Layer 5 of a small transformer language model trained on English Wikipedia (8 layers, counted from 0, width 128).
A neuron's activation on a vector x is ReLU(gate . x + bias) times (in . x + bias), where the dot is the dot product.

Input weights of the MLP neurons that the questions are about. A number n stands for n times 0.0051.
n13 gate (bias -0.282): 54 -48 -7 3 5 8 4 -66 32 9 -11 -18 6 -24 -40 -20 8 3 35 -32 29 -28 -2 -25 -24 30 -22 -53 -36 48 3 -17 -46 -29 29 -4 -12 -22 35 1 -12 9 36 -13 3 -27 -21 12 9 9 -28 -6 13 32 -25 -28 -22 -7 10 -18 -20 -28 4 11 3 43 -11 -6 16 -9 9 -17 -36 18 -16 22 6 -30 3 64 -6 1 -10 20 -13 -46 11 68 4 2 -14 1 -15 23 1 -5 50 16 -1 1 7 0 26 -13 -22 -28 50 -15 4 8 7 -3 -18 33 -3 6 4 30 18 -5 17 -46 13 -18 3 -26 -13 8
n32 gate (bias -0.204): 24 -14 35 -11 -20 15 -29 -27 -3 -6 10 13 -27 -31 -37 7 -14 -21 -21 -4 -21 -2 34 -11 -21 24 23 -23 -1 -29 8 24 -21 38 14 -4 -16 -17 -26 18 4 -8 8 -31 20 0 42 15 2 7 -32 9 4 -16 36 6 34 27 -5 20 39 65 -6 1 26 40 -19 -15 -31 -45 29 32 -20 4 -15 9 11 31 -15 43 -1 3 24 -3 19 -43 5 -28 -64 13 16 37 30 -29 21 32 -23 -20 -33 -11 1 24 -46 -21 -10 1 7 3 -33 33 -49 -7 -24 -37 16 27 -6 32 22 -74 20 1 6 -5 3 -46 -35 15
n68 gate (bias -0.051): 13 7 21 -14 8 17 5 -6 -32 -35 -7 -2 -62 -17 20 -6 36 -3 7 -14 5 58 20 13 28 -18 -46 17 38 -25 -6 12 -35 8 6 -26 -1 0 9 14 26 -17 10 12 12 -12 10 36 -18 -32 28 9 13 9 -2 21 -4 1 -31 -10 -15 23 -7 -5 10 26 19 -6 0 5 35 -13 -11 8 23 -6 -14 25 -20 -37 -12 -12 0 39 14 64 13 8 17 -6 6 36 -8 14 -34 -36 -9 -33 39 -10 -10 -1 -7 -1 27 0 -5 14 23 -30 6 -14 -30 29 -15 -28 37 -64 19 -16 -34 -57 -5 6 30 7 -8 -21
n95 gate (bias -0.296): 45 -14 29 2 -23 -17 -35 -14 8 -31 44 -10 -8 -6 -18 -15 -2 -15 -15 -1 24 -19 -18 8 -21 53 5 -1 -14 59 68 -17 -28 40 -18 11 -52 16 30 -18 36 24 13 -20 58 -37 5 37 -33 -26 6 -32 5 30 -18 -4 -18 -1 -23 13 10 18 -30 8 -14 10 -2 -3 -26 27 29 -21 21 9 22 -46 0 20 -7 6 4 -33 15 -21 7 41 -31 1 -17 -5 -30 14 31 57 -24 6 -14 -2 -30 -11 13 -26 -2 -3 -7 35 -18 11 22 -13 45 17 -46 7 -38 19 36 -23 -7 -5 10 -3 7 -54 -28 -18 12 7
n127 gate (bias -0.221): 34 10 13 -22 -55 16 25 -15 -12 -18 32 -31 7 -17 -11 -20 -57 11 95 -45 -3 2 -32 32 -2 10 26 2 7 -14 -1 -37 -17 -4 -6 16 7 33 36 -28 -17 -48 10 -15 -6 39 21 -14 -1 -20 19 13 32 -61 9 -58 2 -10 -59 -11 49 -27 -53 0 18 28 -11 -2 -42 0 3 -1 -15 60 18 -5 40 54 12 44 30 -38 5 -47 13 35 -2 -16 8 1 -17 30 -18 -21 3 -4 33 3 -3 6 -15 -38 20 30 29 21 -1 6 -4 19 31 7 20 -4 -11 -17 15 -6 -17 -10 -7 9 21 -5 -37 -12 27 4
n144 gate (bias -0.287): -26 -13 27 -33 -21 -44 66 5 11 3 -1 1 39 31 26 -5 -26 -20 21 -2 11 -1 13 15 -7 41 72 -15 -2 -23 14 18 -21 -4 -4 -11 36 -7 -27 1 21 -15 31 -8 22 -7 -37 -12 -4 -21 -42 -19 -34 -16 -3 -8 7 -46 35 26 4 20 30 17 10 14 -26 15 0 -13 59 28 -21 15 -27 -17 -36 9 -26 24 16 4 -6 4 -27 -6 15 -30 18 61 33 -9 14 2 11 -36 14 8 -3 19 -28 -9 -16 -7 7 5 -27 -2 13 21 -22 -9 17 18 -59 -1 37 19 -17 -16 -39 -53 21 -23 9 10 -4 18
n151 gate (bias -0.171): -9 22 9 37 -14 -31 -26 -14 3 -13 23 -8 -10 2 -2 29 9 36 0 31 1 -40 26 -12 -23 13 -33 -5 -23 -85 67 1 5 -10 -33 2 54 -16 27 -47 21 8 -30 5 21 18 60 -3 -11 32 2 0 63 19 -7 -36 -34 -7 -6 -10 -33 -18 23 29 -17 40 -34 3 -21 5 -8 -14 -30 -7 -35 17 21 -1 7 6 47 -2 -6 14 81 16 9 -7 -5 2 28 14 29 3 -17 6 -27 -27 -32 -33 -27 -25 20 18 33 0 -28 35 -13 3 -21 -22 2 40 -20 -6 42 -23 25 -8 -10 -9 27 -56 -5 -18 42 -7
n164 gate (bias -0.290): -4 -7 -2 26 21 6 32 -13 6 -34 56 -21 -12 -17 -7 26 -6 10 32 -38 -61 32 -10 -29 -3 24 -9 31 21 -19 38 58 -38 -24 -30 29 6 5 37 25 -1 -15 -21 37 2 -16 16 -21 -5 18 11 5 8 -30 40 -42 -16 28 -30 -34 -42 9 -4 -12 2 2 -17 -44 33 49 18 -47 -5 11 8 -25 18 52 -69 9 11 -16 8 -11 -14 7 22 31 6 -18 -11 5 -7 7 29 15 18 -30 -7 32 -12 -29 10 39 47 12 6 4 -33 37 19 1 -7 -2 19 -26 9 40 23 -24 17 16 7 -49 6 -37 -2 -36
n181 gate (bias -0.425): -20 7 21 -40 5 22 -27 -2 -2 -13 19 -10 51 9 -2 34 1 -11 7 -13 32 -18 -4 30 19 34 6 -71 -26 6 20 10 -7 -9 28 -4 35 9 -18 5 -21 27 -11 -1 -8 -27 -20 -14 -9 -50 -14 -28 13 -37 -18 3 -68 -17 -12 -29 29 9 -33 17 14 23 -46 35 41 -52 21 -30 -16 -59 -33 27 31 -8 27 36 48 -31 -2 -7 40 -10 -12 -10 -6 1 41 -6 3 37 -23 -19 19 -39 -9 -15 59 24 -18 -15 3 -50 -5 30 -30 44 7 -39 -15 14 6 22 15 -15 -53 -16 30 49 -28 -24 30 -2 26 26
n226 gate (bias -0.036): 9 31 7 0 -20 -1 -35 1 36 10 71 -9 36 -15 29 28 7 -5 6 -27 31 0 -9 -10 -32 1 -14 4 -3 4 -7 -45 37 -5 -46 41 -2 -26 7 23 -28 -3 39 10 -14 -31 19 10 -3 12 56 -13 10 -42 20 -3 9 19 -24 31 12 -9 16 -19 22 -6 -42 -6 -51 16 2 -24 -24 12 -10 5 -23 34 -38 2 -28 42 -4 -16 30 -20 1 -10 -25 -27 13 -69 -3 29 -15 8 -10 -14 18 39 -1 49 -2 -11 -6 14 19 -2 4 52 -33 -9 5 -15 5 -20 33 43 30 -46 -40 2 4 -17 -20 60 -24 21
n230 gate (bias -0.186): 7 -10 19 37 16 10 -28 -3 -6 -32 -26 12 3 34 1 49 14 13 -1 -8 33 6 6 8 -32 11 15 -36 -14 36 -7 -17 32 -2 12 -8 -47 26 2 -12 -4 -15 -7 -48 -36 -23 12 -25 -24 27 -21 8 -13 1 -22 41 50 43 -1 -9 -5 -16 -15 12 -2 11 8 -5 46 -8 1 -9 -7 21 10 -1 29 25 31 -12 -53 -21 3 -20 33 -7 -3 22 -12 -47 -32 20 5 -26 -28 -37 -31 27 -54 4 -7 2 3 8 24 13 -40 -6 -37 5 3 -4 1 -20 12 29 24 33 -10 -17 -19 -6 4 -7 -38 -1 7 6
n270 gate (bias -0.096): 10 5 7 -18 -36 32 -20 0 -8 3 14 -19 31 1 23 21 -30 17 -10 10 27 -39 9 -7 40 -42 47 -12 -16 -16 35 -28 -20 8 -64 -23 6 -34 -5 -14 -6 -9 20 -3 -31 -4 -26 -4 -1 22 -5 -1 14 18 -13 -6 37 -10 -20 -4 15 7 17 22 -9 35 1 -3 -27 54 2 -55 19 11 26 0 -2 -22 18 -23 36 43 19 -15 21 -41 6 -13 -34 -15 -17 -6 19 37 -10 29 20 1 -2 -10 5 30 14 15 -12 -9 -1 -16 -17 5 -25 64 -54 39 21 6 28 -7 -6 -3 3 -42 -10 13 -21 -24 4 5
n313 gate (bias -0.005): -11 2 -36 -9 17 16 -10 -11 -22 -2 2 -25 -1 -17 -2 10 6 -28 -37 -8 9 -15 -5 14 19 -10 -1 -9 -12 -22 -9 -34 -25 5 -4 -2 -20 27 12 -23 -32 18 16 10 -3 -31 36 -30 41 -4 -3 28 -12 18 -17 7 6 19 1 -5 12 6 -11 4 39 -8 2 30 42 -42 -2 -9 6 -5 -28 -15 -15 -15 -24 58 -43 -30 54 -17 -5 -5 38 12 -17 -7 -4 45 -12 5 -5 -14 -18 -16 25 2 -8 -17 -13 -4 13 1 16 -19 10 12 -24 -8 -20 10 -4 -19 -21 -21 10 43 39 11 12 21 -14 13 15 22
n13 in (bias 0.102): 20 49 -34 35 29 12 -7 -4 11 -5 -24 -49 22 30 -39 15 -9 11 -20 -10 -16 -19 -6 -42 12 -16 24 -6 6 2 47 -10 -52 -13 2 -33 19 -41 -8 8 -7 -44 -24 24 20 -2 -32 -17 -10 -11 -3 -4 -40 16 -11 8 29 12 17 23 -10 -28 22 28 9 2 4 48 -4 46 -27 -48 -36 -64 23 -19 -19 25 22 -30 12 39 12 5 -5 -4 61 30 -49 -20 -16 3 27 33 -28 67 -23 -83 26 -2 -38 -11 -17 40 21 -45 16 31 20 20 48 -28 -3 -40 18 -30 11 -2 -9 -60 -29 -13 -14 -7 -18 32 -8 9
n32 in (bias 0.033): 29 -28 -26 -11 -30 45 32 -19 20 -11 4 9 7 -2 -42 -5 -21 12 -12 26 32 29 48 -17 28 26 -21 24 40 -10 19 -38 6 -8 1 10 11 -20 -14 -8 35 -16 0 -13 8 21 -37 16 10 -8 19 37 -20 5 17 58 -33 -18 -30 -42 -35 6 -32 4 15 47 9 25 -50 -20 21 21 -10 14 44 -15 -25 38 -38 -12 -22 16 17 25 -6 -27 18 -13 -27 -47 -64 27 2 16 -32 -22 -57 -17 -1 -39 -4 -15 5 12 37 0 -11 -32 -31 6 -12 9 -31 6 -28 46 42 6 -16 -4 10 30 0 -7 -14 -3 -32 31
n68 in (bias -0.065): -6 -12 -18 4 9 -23 11 -25 -8 -4 20 -20 -3 -2 -6 -16 19 26 2 -27 -9 0 15 -13 -19 46 9 32 20 -24 16 -38 30 -22 -33 37 -18 -14 -15 9 -3 8 -25 -27 1 4 6 -7 18 1 13 14 -42 5 25 1 5 -24 -22 24 27 20 2 28 -3 10 7 37 19 -23 -19 -6 -16 38 15 25 31 -68 -17 20 29 -44 11 30 -63 -15 20 -13 33 22 17 -56 4 -24 -43 -31 5 -5 -36 6 -20 -23 -4 6 -8 -37 13 -10 -13 23 43 7 17 -35 14 32 -6 -15 40 9 38 11 -4 -1 -28 -20 14 58
n95 in (bias -0.002): 0 13 26 34 6 26 11 -2 -8 -56 11 53 38 13 -31 -67 -8 28 15 -2 51 17 3 28 -13 27 61 -47 14 2 -39 18 24 5 0 -27 -3 -24 -13 38 -13 -10 -28 10 17 6 3 -38 -33 19 23 -49 1 17 -33 -22 -27 -46 36 -45 -4 -44 3 -23 -4 -43 14 19 28 0 12 -51 40 -44 -5 -6 25 -33 31 2 16 -20 -7 -36 24 -57 -11 -25 14 2 48 -26 13 -21 29 -20 75 2 -19 -2 9 3 14 25 26 -9 2 -2 -1 0 31 -61 -24 20 40 15 2 -7 -24 -3 -45 35 34 15 -10 -15 18 39
n127 in (bias 0.025): 12 0 -2 -29 10 29 -33 -6 -17 51 12 22 -19 2 -9 -34 -5 17 -12 5 -7 -16 -29 45 26 13 -40 -15 43 -36 7 16 8 -42 -17 7 -6 0 -18 6 62 17 -19 -19 -36 -27 8 -4 -8 -13 26 68 -24 9 -27 -17 -9 35 37 22 15 -31 -27 15 -27 23 -18 -7 -30 -11 20 -3 44 8 -8 -2 -14 -19 1 -47 -64 -29 -24 -46 19 20 -12 -31 16 38 -41 -55 56 9 -20 2 24 12 0 8 -25 -11 13 -6 9 28 21 41 40 -3 17 -1 -5 55 -41 -2 0 19 -3 -13 -31 5 -29 -24 -18 -47 -60 1
n144 in (bias -0.001): -2 -19 -9 16 -31 5 10 2 -21 34 -2 69 36 -46 5 -49 18 43 23 8 39 -2 33 -36 1 8 38 -21 -16 41 -50 -20 14 2 -6 13 13 39 -9 1 29 10 -1 -36 -2 10 -42 37 34 -67 -22 -13 -21 -14 -12 -14 -17 5 -22 -28 -4 -21 44 7 32 4 8 40 -17 20 -5 22 9 -37 -63 -30 -10 3 -10 58 -2 15 -43 -26 -16 5 35 12 50 29 21 -19 9 -32 -30 21 36 11 27 -9 52 8 -16 5 -20 -11 4 -25 -39 19 -1 0 13 -3 14 2 11 15 -2 -23 -14 -4 11 8 14 -2 -9 -12
n151 in (bias -0.057): -2 24 -46 -2 23 -40 -5 -55 39 44 85 -44 40 31 6 -95 19 22 -8 40 30 16 8 -12 -3 14 -54 -46 31 5 26 85 -11 -66 11 27 9 39 8 2 33 -42 48 41 -6 14 -19 8 -15 -4 8 -11 -30 40 3 -41 10 -35 -24 56 10 3 8 19 11 26 -11 3 28 33 -38 8 -28 -25 3 -2 39 -31 12 -29 0 -4 -1 -7 -3 39 47 -20 -11 -5 -19 -23 7 -6 -12 -30 -12 30 -4 9 -2 -18 33 17 26 -24 -4 11 -6 -18 24 24 31 -40 -26 -21 -45 29 58 40 9 -32 31 14 -7 -32 -32 4
n164 in (bias -0.070): -9 10 -3 26 -22 -42 -10 -53 3 33 -29 43 3 -26 2 -6 30 16 26 16 45 -4 16 3 20 -2 -47 6 26 -66 -4 -7 -54 36 -31 -9 3 -26 14 26 42 -5 27 -24 10 -7 -68 3 -25 25 -57 36 3 14 -27 48 25 27 25 35 -40 -4 8 28 38 -36 -10 11 -23 -31 -13 -14 4 46 -30 15 -18 -41 -32 20 -65 10 -4 -22 -6 32 -3 -44 35 24 -33 -50 -9 36 13 9 -8 -10 -2 -34 14 34 6 21 -58 34 -43 52 -21 18 -12 0 -64 33 -29 12 -14 -26 12 -9 -18 30 69 3 27 41 18 23
n181 in (bias 0.111): -39 -5 -61 -11 59 46 -22 9 -5 -33 -41 -29 21 -8 25 38 38 -7 -6 -45 -8 -32 -13 41 3 6 26 -6 -8 29 15 -26 -47 18 36 36 -43 6 25 -61 76 46 49 10 -12 -91 -51 15 14 5 -19 -49 12 -7 -1 -53 66 -13 -19 -54 -3 23 -11 1 10 61 26 5 -24 15 68 29 -45 11 -10 53 39 4 49 -10 -22 -8 7 -13 26 -3 26 -8 -49 34 -16 25 -14 -17 57 17 -5 36 21 -70 -82 -45 -26 -10 7 57 6 20 19 -14 -1 17 -22 21 -27 17 -16 -3 -22 -28 -55 26 37 1 33 -13 -1 18
n226 in (bias -0.015): 31 20 -1 -19 -17 -3 -11 60 -19 -1 8 -9 -23 -7 -6 23 8 -4 55 0 -4 13 26 8 -26 -1 -23 30 34 26 -1 -25 22 2 12 23 16 -30 13 46 -42 11 -56 13 10 -6 -23 -22 16 19 -45 54 -31 11 14 -9 -4 -71 -1 -26 15 -28 32 3 70 4 -13 -20 -11 5 -39 -56 16 50 15 -29 16 -8 3 -2 17 51 -29 -16 -12 12 -1 -22 -24 -23 -29 9 -7 -12 7 -12 12 -11 12 1 19 11 22 4 5 -41 -33 -21 22 34 16 14 0 5 3 1 -7 -38 -34 37 7 -6 19 -8 14 6 -9 -3
n230 in (bias 0.098): 30 21 7 -24 13 22 33 -16 -10 30 -8 -16 19 -7 16 13 27 45 7 -54 1 -1 11 -10 21 -6 -4 -3 -5 -3 -2 11 -11 -19 -9 -30 -6 2 -22 -8 11 2 -18 9 -37 12 -31 -36 -15 21 11 -18 -45 3 0 18 -8 17 1 -8 9 3 -33 -21 8 7 -1 35 13 12 -29 10 40 1 -44 61 14 -24 26 -13 14 -5 22 -52 13 37 -34 10 -6 -11 -12 18 21 -2 -3 68 12 -11 11 18 27 -6 6 -44 27 10 -42 13 -7 -33 14 21 2 -33 12 15 19 64 10 -52 -27 -36 8 -43 -6 10 20 33
n270 in (bias -0.086): 12 -2 28 -29 -5 68 27 -25 -5 -36 -17 62 4 -11 17 42 -31 7 5 13 -7 21 29 -42 3 -21 46 35 26 -2 27 -36 -19 -24 -27 -19 12 -18 16 -49 -3 2 0 20 -5 19 19 -29 38 -32 15 6 10 32 -43 1 19 1 -17 11 35 18 13 -18 8 3 -19 53 -44 11 16 26 5 -41 -25 -1 14 -37 22 -2 -38 32 2 13 1 -3 11 -14 1 43 4 30 26 18 21 -7 16 -29 -9 -10 -11 -6 -22 20 31 25 -25 3 -12 -2 -20 -4 -39 63 -1 -50 6 54 -8 -12 -44 11 2 9 -13 -7 -25 -10
n313 in (bias -0.060): -29 7 -6 17 -11 -7 29 -27 -16 -33 -4 -4 -6 -6 36 7 -2 1 -3 -9 17 3 -6 21 3 13 -27 -19 -40 -14 23 -19 1 16 25 -15 0 33 29 -18 3 -11 12 32 2 -32 0 -19 17 8 -5 26 27 4 14 -4 26 -8 36 8 22 -9 -20 9 -12 40 19 -15 -13 -12 -4 24 12 4 -20 11 -8 -25 -41 15 11 32 39 -1 12 -14 25 -30 -20 -16 29 -25 -22 11 49 6 -37 -27 30 17 4 -10 49 33 -5 23 -19 6 6 -8 19 -42 24 0 -16 49 2 -3 18 51 24 0 -5 -8 -25 -12 10 1

Each question shows a token from some text and the vector x that enters the MLP there. A number n stands for n times 0.042.

"any": -36 -48 8 -4 -28 0 10 30 -25 -8 -15 23 -7 -11 -29 -13 -28 -34 5 -19 8 -21 20 6 30 -6 -20 3 20 -13 -28 12 2 -32 12 13 42 40 14 -10 -4 6 8 7 -20 -3 33 9 22 -4 -9 6 -37 20 13 23 9 13 15 31 3 -8 -2 38 -1 -29 5 -28 0 9 32 1 -12 38 22 34 -21 15 -4 9 -18 4 47 3 2 -29 3 16 25 -21 -16 5 37 -8 7 -25 -51 2 -29 0 15 -30 -7 14 22 19 32 20 -14 -8 -10 -4 3 -23 6 -30 -55 -25 -17 19 -15 10 5 3 8 26 19 -1
The neuron with the highest activation: n313

" nomin": 7 12 -25 2 5 -29 18 -4 11 3 -49 8 -4 -9 -46 14 -16 -20 -24 -13 19 -2 3 12 25 11 18 49 -17 -13 -4 18 7 -42 20 9 4 6 13 29 -10 27 -12 -22 27 25 20 -1 28 12 6 -20 -15 10 25 21 -15 30 -26 8 -5 24 -18 21 -28 -11 25 -20 -52 -24 -15 32 29 -27 -1 -8 -30 -16 18 -16 -61 -16 -6 6 -2 8 17 -1 -25 13 9 15 17 -16 -13 -9 34 -7 13 -61 0 28 -1 21 -37 -13 -5 -12 -4 28 -23 6 30 -3 16 -7 22 9 -19 22 6 18 17 8 -27 19 -2 11
Which neuron fires most, and how strongly? n32, at about 1.5

"it": 15 42 25 -1 19 -4 12 -15 -14 -32 -18 1 12 19 15 -43 6 25 5 -4 9 6 -24 2 19 18 -32 6 21 -8 14 -15 8 4 -21 -24 -29 -20 25 35 -3 6 8 -4 14 24 -17 10 4 19 19 -42 -50 -10 25 3 26 16 -1 8 2 0 2 14 -8 -35 7 22 -12 -13 0 -19 -22 30 6 5 -37 -8 36 2 -56 -39 -17 -6 -34 31 -35 40 2 24 4 15 5 2 4 -4 -31 -11 -5 -15 -13 -22 5 -21 -10 16 17 27 40 -26 -19 -27 -32 7 30 46 21 -18 -8 15 0 35 4 -1 -25 38 -4 -3
The two highest activations, in order: n95, n68

"ards": 22 39 -13 -19 46 7 -32 8 10 14 -7 26 21 -8 -15 -41 28 0 -12 5 -11 4 -18 -6 2 41 -39 -4 17 -28 6 17 -3 1 -18 -20 -20 -9 -11 6 -13 -6 8 -9 -15 -7 12 18 38 3 2 -5 -39 -1 27 19 -15 10 20 -3 -16 -1 20 -20 -13 5 4 -10 -37 -16 -1 5 9 21 -3 45 -23 20 39 7 -52 0 7 -16 -34 14 -21 8 10 16 -3 4 10 -2 -12 -10 -32 -17 -13 -14 -31 -40 48 -19 16 -16 20 42 -10 -19 -5 -44 3 11 -2 -10 3 -9 49 13 16 12 15 69 -12 7 -2 -2
The neuron with the highest activation: n68

" Awards": -19 16 -6 -7 -10 -7 27 15 -11 -6 -12 1 0 -37 -51 4 -15 -6 -24 -4 23 1 14 43 9 31 4 33 -4 -21 -4 44 -28 -61 -1 -7 -9 -7 6 27 -4 40 -20 -10 7 17 -18 18 20 13 -5 -28 7 -4 30 -5 2 2 -8 -14 -1 14 0 20 -2 5 21 -14 -33 -5 27 14 31 -18 -1 32 -11 29 2 -11 -45 4 33 18 -52 6 18 2 26 13 -5 4 11 -25 -18 -6 8 1 -17 -54 38 -14 24 12 -10 -19 -32 -15 -7 27 -14 -30 25 -19 -2 -4 -18 17 -5 34 10 31 24 8 -19 7 23 -37
Which three neurons fire most, strongest first? n164, n32, n144

" Gu": -8 35 34 -32 1 -29 16 -3 27 -2 -49 -8 27 -30 -12 -1 -8 -8 -13 -19 26 -22 22 8 0 -34 14 21 1 10 2 6 0 -18 29 -42 -22 34 11 15 -16 6 17 26 38 -3 45 -2 -1 39 13 21 -31 13 -10 -5 1 37 -29 -19 28 -5 1 12 -39 -4 16 -18 -35 -9 -18 3 8 7 8 -7 -27 27 34 19 -38 25 23 4 -56 27 -18 -13 -14 -3 20 -32 17 2 4 6 14 -13 9 -30 4 -19 30 -11 29 -29 -8 -21 -9 -8 -8 -40 16 -25 -27 24 23 -4 -1 24 5 -1 2 -28 26 13 4 18
Which neuron fires most, and how strongly? n313, at about 1.1

" were": 47 28 -9 -6 21 8 -18 12 14 7 -31 15 -8 31 -21 -28 21 -33 -7 -11 8 -18 -27 13 10 24 -8 7 -8 15 -6 44 -7 -5 12 -16 9 -21 -25 -19 15 3 22 3 -11 36 -9 21 41 16 -15 -38 4 1 -5 -33 -15 26 -35 2 -25 1 -2 11 -3 8 -6 0 -5 27 0 -17 -19 -4 -9 2 -13 -15 14 -16 9 -12 -12 40 -1 3 19 11 15 10 4 -14 7 26 -30 3 13 7 16 -7 15 34 23 6 -19 -9 4 3 26 -10 -75 -4 -15 -12 -3 -8 2 -26 1 7 -25 14 -18 -1 18 10 12 30
The neuron with the highest activation: n13

";": 42 60 -40 -36 0 -8 -5 19 14 40 -42 -21 -7 -22 -12 -26 3 -6 -21 -25 9 15 -11 9 -16 17 -10 12 -42 -15 46 -2 7 -30 3 20 -26 3 -4 -9 -12 21 23 -16 19 -13 0 -6 20 9 5 -32 12 41 25 -22 21 1 5 -42 8 31 7 -18 -45 35 -34 -6 8 -34 -37 40 10 4 0 -9 1 1 25 -5 -25 5 2 -5 -21 -13 25 19 21 4 39 -5 5 -20 -1 -55 3 -15 7 -9 -12 -1 -3 7 9 3 -14 13 41 23 2 -8 13 -5 -6 -6 -5 -11 16 10 22 -9 30 35 -13 27 16 -15
Which neuron fires most, and how strongly? n313, at about 1.8

" including": 8 4 6 10 23 -11 -35 33 -5 4 -29 4 0 -10 2 -1 27 -9 -35 4 -13 -12 -10 29 -4 16 -21 5 3 7 10 38 14 -17 -14 5 17 -11 -8 1 2 19 23 5 -15 16 1 21 60 3 -31 -39 -15 -17 -5 -19 -40 -3 5 -11 -25 11 -27 14 -8 -4 3 -6 2 23 -5 6 33 19 2 -7 -35 0 27 -18 1 -1 -19 25 -12 24 34 -4 17 1 -1 -12 -3 -13 -20 28 8 9 -1 11 13 7 19 -9 -21 -7 -6 13 20 -16 -70 -36 8 -2 0 -20 6 -18 26 2 -10 -12 -8 27 20 3 24 39
The neuron with the highest activation: n151

" Nominated": 17 7 -7 -17 -3 -15 5 -7 36 12 -44 39 -11 -32 36 -34 19 -5 -10 -12 -1 4 12 3 -29 22 -25 22 -32 -1 2 33 4 -32 -3 -24 3 12 28 11 -32 10 26 -20 25 3 -25 11 24 46 -1 -32 10 -29 11 -10 -7 -12 -13 16 -30 27 -22 -29 8 -29 16 1 -32 1 14 40 12 8 19 9 -18 -19 23 -33 -39 5 2 8 -51 -21 26 0 20 43 -15 12 -2 5 14 23 3 -27 11 -25 9 -25 -9 3 4 -11 4 -7 37 -4 -19 -22 6 -13 16 -10 28 -9 2 3 -18 44 11 11 11 14 4 38
The neuron with the highest activation: n144

" work": -6 11 -40 -10 -12 -9 22 -10 -7 -19 -36 15 35 -23 -16 -48 -28 -35 2 -1 3 11 10 25 10 31 -14 10 -46 -25 23 27 -8 -8 4 9 -2 7 -15 -24 -1 26 2 2 30 -2 -22 20 20 37 4 -26 10 -8 22 -20 1 3 1 -26 20 -4 10 21 -7 29 6 18 -12 6 10 46 4 27 29 -5 -11 18 37 16 -59 19 -4 15 -43 16 23 14 31 10 24 -18 -27 24 -9 -17 -6 -5 0 -29 -2 -39 34 -28 -17 -39 -15 10 -25 26 -4 -44 -15 5 -2 -10 20 -9 -32 34 0 17 25 29 11 -18 5 4
Which neuron fires most, and how strongly? n144, at about 2.5

" |": 18 43 -40 -29 11 -9 5 21 0 23 -32 -14 -7 -12 -32 -32 -32 -17 -24 -14 3 12 -7 -13 -13 -2 -27 2 -32 2 49 3 34 -27 2 -17 -19 24 -5 -7 -5 32 32 -4 24 -6 -11 -20 44 -9 12 -29 5 29 -9 -3 -4 18 1 -28 8 16 17 7 -34 31 -48 -4 -13 -26 -21 27 22 -1 13 3 -11 6 25 -10 -41 6 6 9 -4 1 54 25 1 12 11 1 5 2 -9 -48 -3 3 13 -1 15 -20 1 44 22 -23 -24 -18 20 28 -25 -11 9 9 -26 -4 16 -12 18 6 3 24 12 47 1 5 21 -11
Which three neurons fire most, strongest first? n313, n151, n13

" (": -10 23 -12 39 -24 7 -15 36 -3 15 -11 0 31 -11 -3 8 -37 -21 7 -12 -1 -1 -6 22 -27 3 -9 -9 -6 25 28 18 11 -8 29 -3 17 -36 26 -3 1 25 4 19 5 -15 -16 13 55 7 3 -16 23 -21 21 9 -5 11 -30 2 5 4 -30 -9 -37 -37 -23 -25 -17 42 20 10 5 5 -15 -17 -12 4 17 -32 -32 28 0 16 -14 17 4 -25 15 27 21 -24 31 1 -9 -21 3 -3 -28 -12 37 11 6 3 10 -3 3 -38 -8 10 -33 -1 39 -40 -9 -9 10 16 10 -12 10 9 3 -9 -12 -23 7 13
The neuron with the highest activation: n144

"re": 37 6 17 2 46 7 -16 -5 -9 13 -23 -15 9 12 -33 15 26 -26 11 15 -13 -19 11 -8 12 54 3 0 0 -10 -5 22 -22 -10 -10 -4 36 -35 43 -14 11 5 -4 13 30 -12 -10 11 26 -8 -10 -46 -22 20 13 -6 -1 26 30 1 19 -1 3 8 -23 17 -1 -43 1 -37 -6 8 6 18 -14 34 -34 -12 -16 -17 -11 -2 -10 26 -9 -39 4 -16 8 20 27 -12 23 -9 -11 -33 -16 -3 9 -15 -33 19 35 -21 40 1 -3 -11 -1 10 -6 -29 47 -42 18 12 23 -11 12 -8 35 -17 7 10 -18 -10 -41 -41
Which neuron fires most, and how strongly? n13, at about 1.4

" Lim": 10 -12 -9 -4 33 -10 52 -16 1 38 -36 20 15 3 -20 -41 -22 -19 17 -15 -3 -9 35 9 4 20 -2 -22 0 48 -7 10 18 -13 34 14 10 -4 -6 -1 9 1 8 31 18 -19 22 -17 36 12 13 3 -30 17 44 -45 4 35 0 -12 29 -12 -23 14 -21 -21 22 -11 -18 29 19 -4 14 -40 3 12 -25 12 22 -6 -2 -1 20 10 -58 -6 6 -28 -14 0 -4 -14 -11 5 -20 -26 14 -23 -6 -61 -5 -21 -3 4 44 -10 -17 15 -31 -21 -8 -39 16 1 -1 -6 -27 -17 -7 19 14 28 -10 10 34 -21 16 8
The neuron with the highest activation: n181

"n": 9 -31 -17 10 7 0 6 18 17 -4 -23 -31 31 -16 -20 10 39 -18 -32 -6 -32 -19 7 14 21 -24 -8 -15 30 14 -22 13 -15 -43 -4 -29 23 5 26 -17 13 -3 2 -12 -8 -45 24 16 -1 15 -31 -7 -26 22 23 16 20 0 -4 -5 8 11 -30 -3 -27 -46 8 -5 16 5 -5 -45 14 11 15 43 -36 -3 5 -14 1 28 42 -1 -6 -23 1 23 26 4 -19 22 -1 -20 6 -2 -4 -12 0 -9 32 -5 -3 -5 23 2 6 38 -11 60 -33 13 30 -14 -14 -13 8 27 6 13 -15 19 24 20 -15 -8 -20 18
Which neuron fires most, and how strongly? n230, at about 1.4

" la": 22 -9 -2 21 -10 -23 22 15 -3 6 -18 -9 23 2 -45 -37 21 -26 -4 12 -36 -49 17 -1 19 -26 15 -6 2 9 -13 17 16 -12 4 -12 11 -12 14 -5 7 22 -5 45 -4 -17 -24 7 58 -14 0 -31 -8 35 6 -27 11 46 18 30 11 12 -4 18 -17 -4 10 9 -14 -8 -1 4 46 -35 -25 -9 4 8 13 -51 -4 -30 28 -28 -15 -9 0 -15 29 -10 1 -49 -11 25 14 -22 -12 -20 -4 -30 7 22 0 -19 19 3 16 -21 17 13 -5 -8 13 -44 39 27 12 6 16 1 14 -25 -4 7 22 4 -6 14
The neuron with the highest activation: n313

",": 27 31 -16 -25 -18 -7 -20 16 23 -4 -53 -17 -15 16 -18 -5 -13 -9 -2 -5 27 14 -18 36 -32 17 -29 -9 -31 2 20 27 -3 -41 -14 -28 7 -4 -12 8 11 1 -19 0 -10 4 -4 11 13 -3 10 -10 -3 39 22 -38 -7 16 -5 14 8 24 -22 -3 -20 22 -27 18 -9 10 -6 24 23 5 -13 -12 -9 -9 47 1 -7 -15 -21 25 -2 48 38 11 -15 16 19 5 -17 -13 5 -26 23 10 -14 -13 22 2 23 16 11 -13 -29 -28 -15 7 -45 13 36 -40 7 21 -10 -21 0 9 25 18 -11 10 -5 30 38 -16
The neuron with the highest activation: n151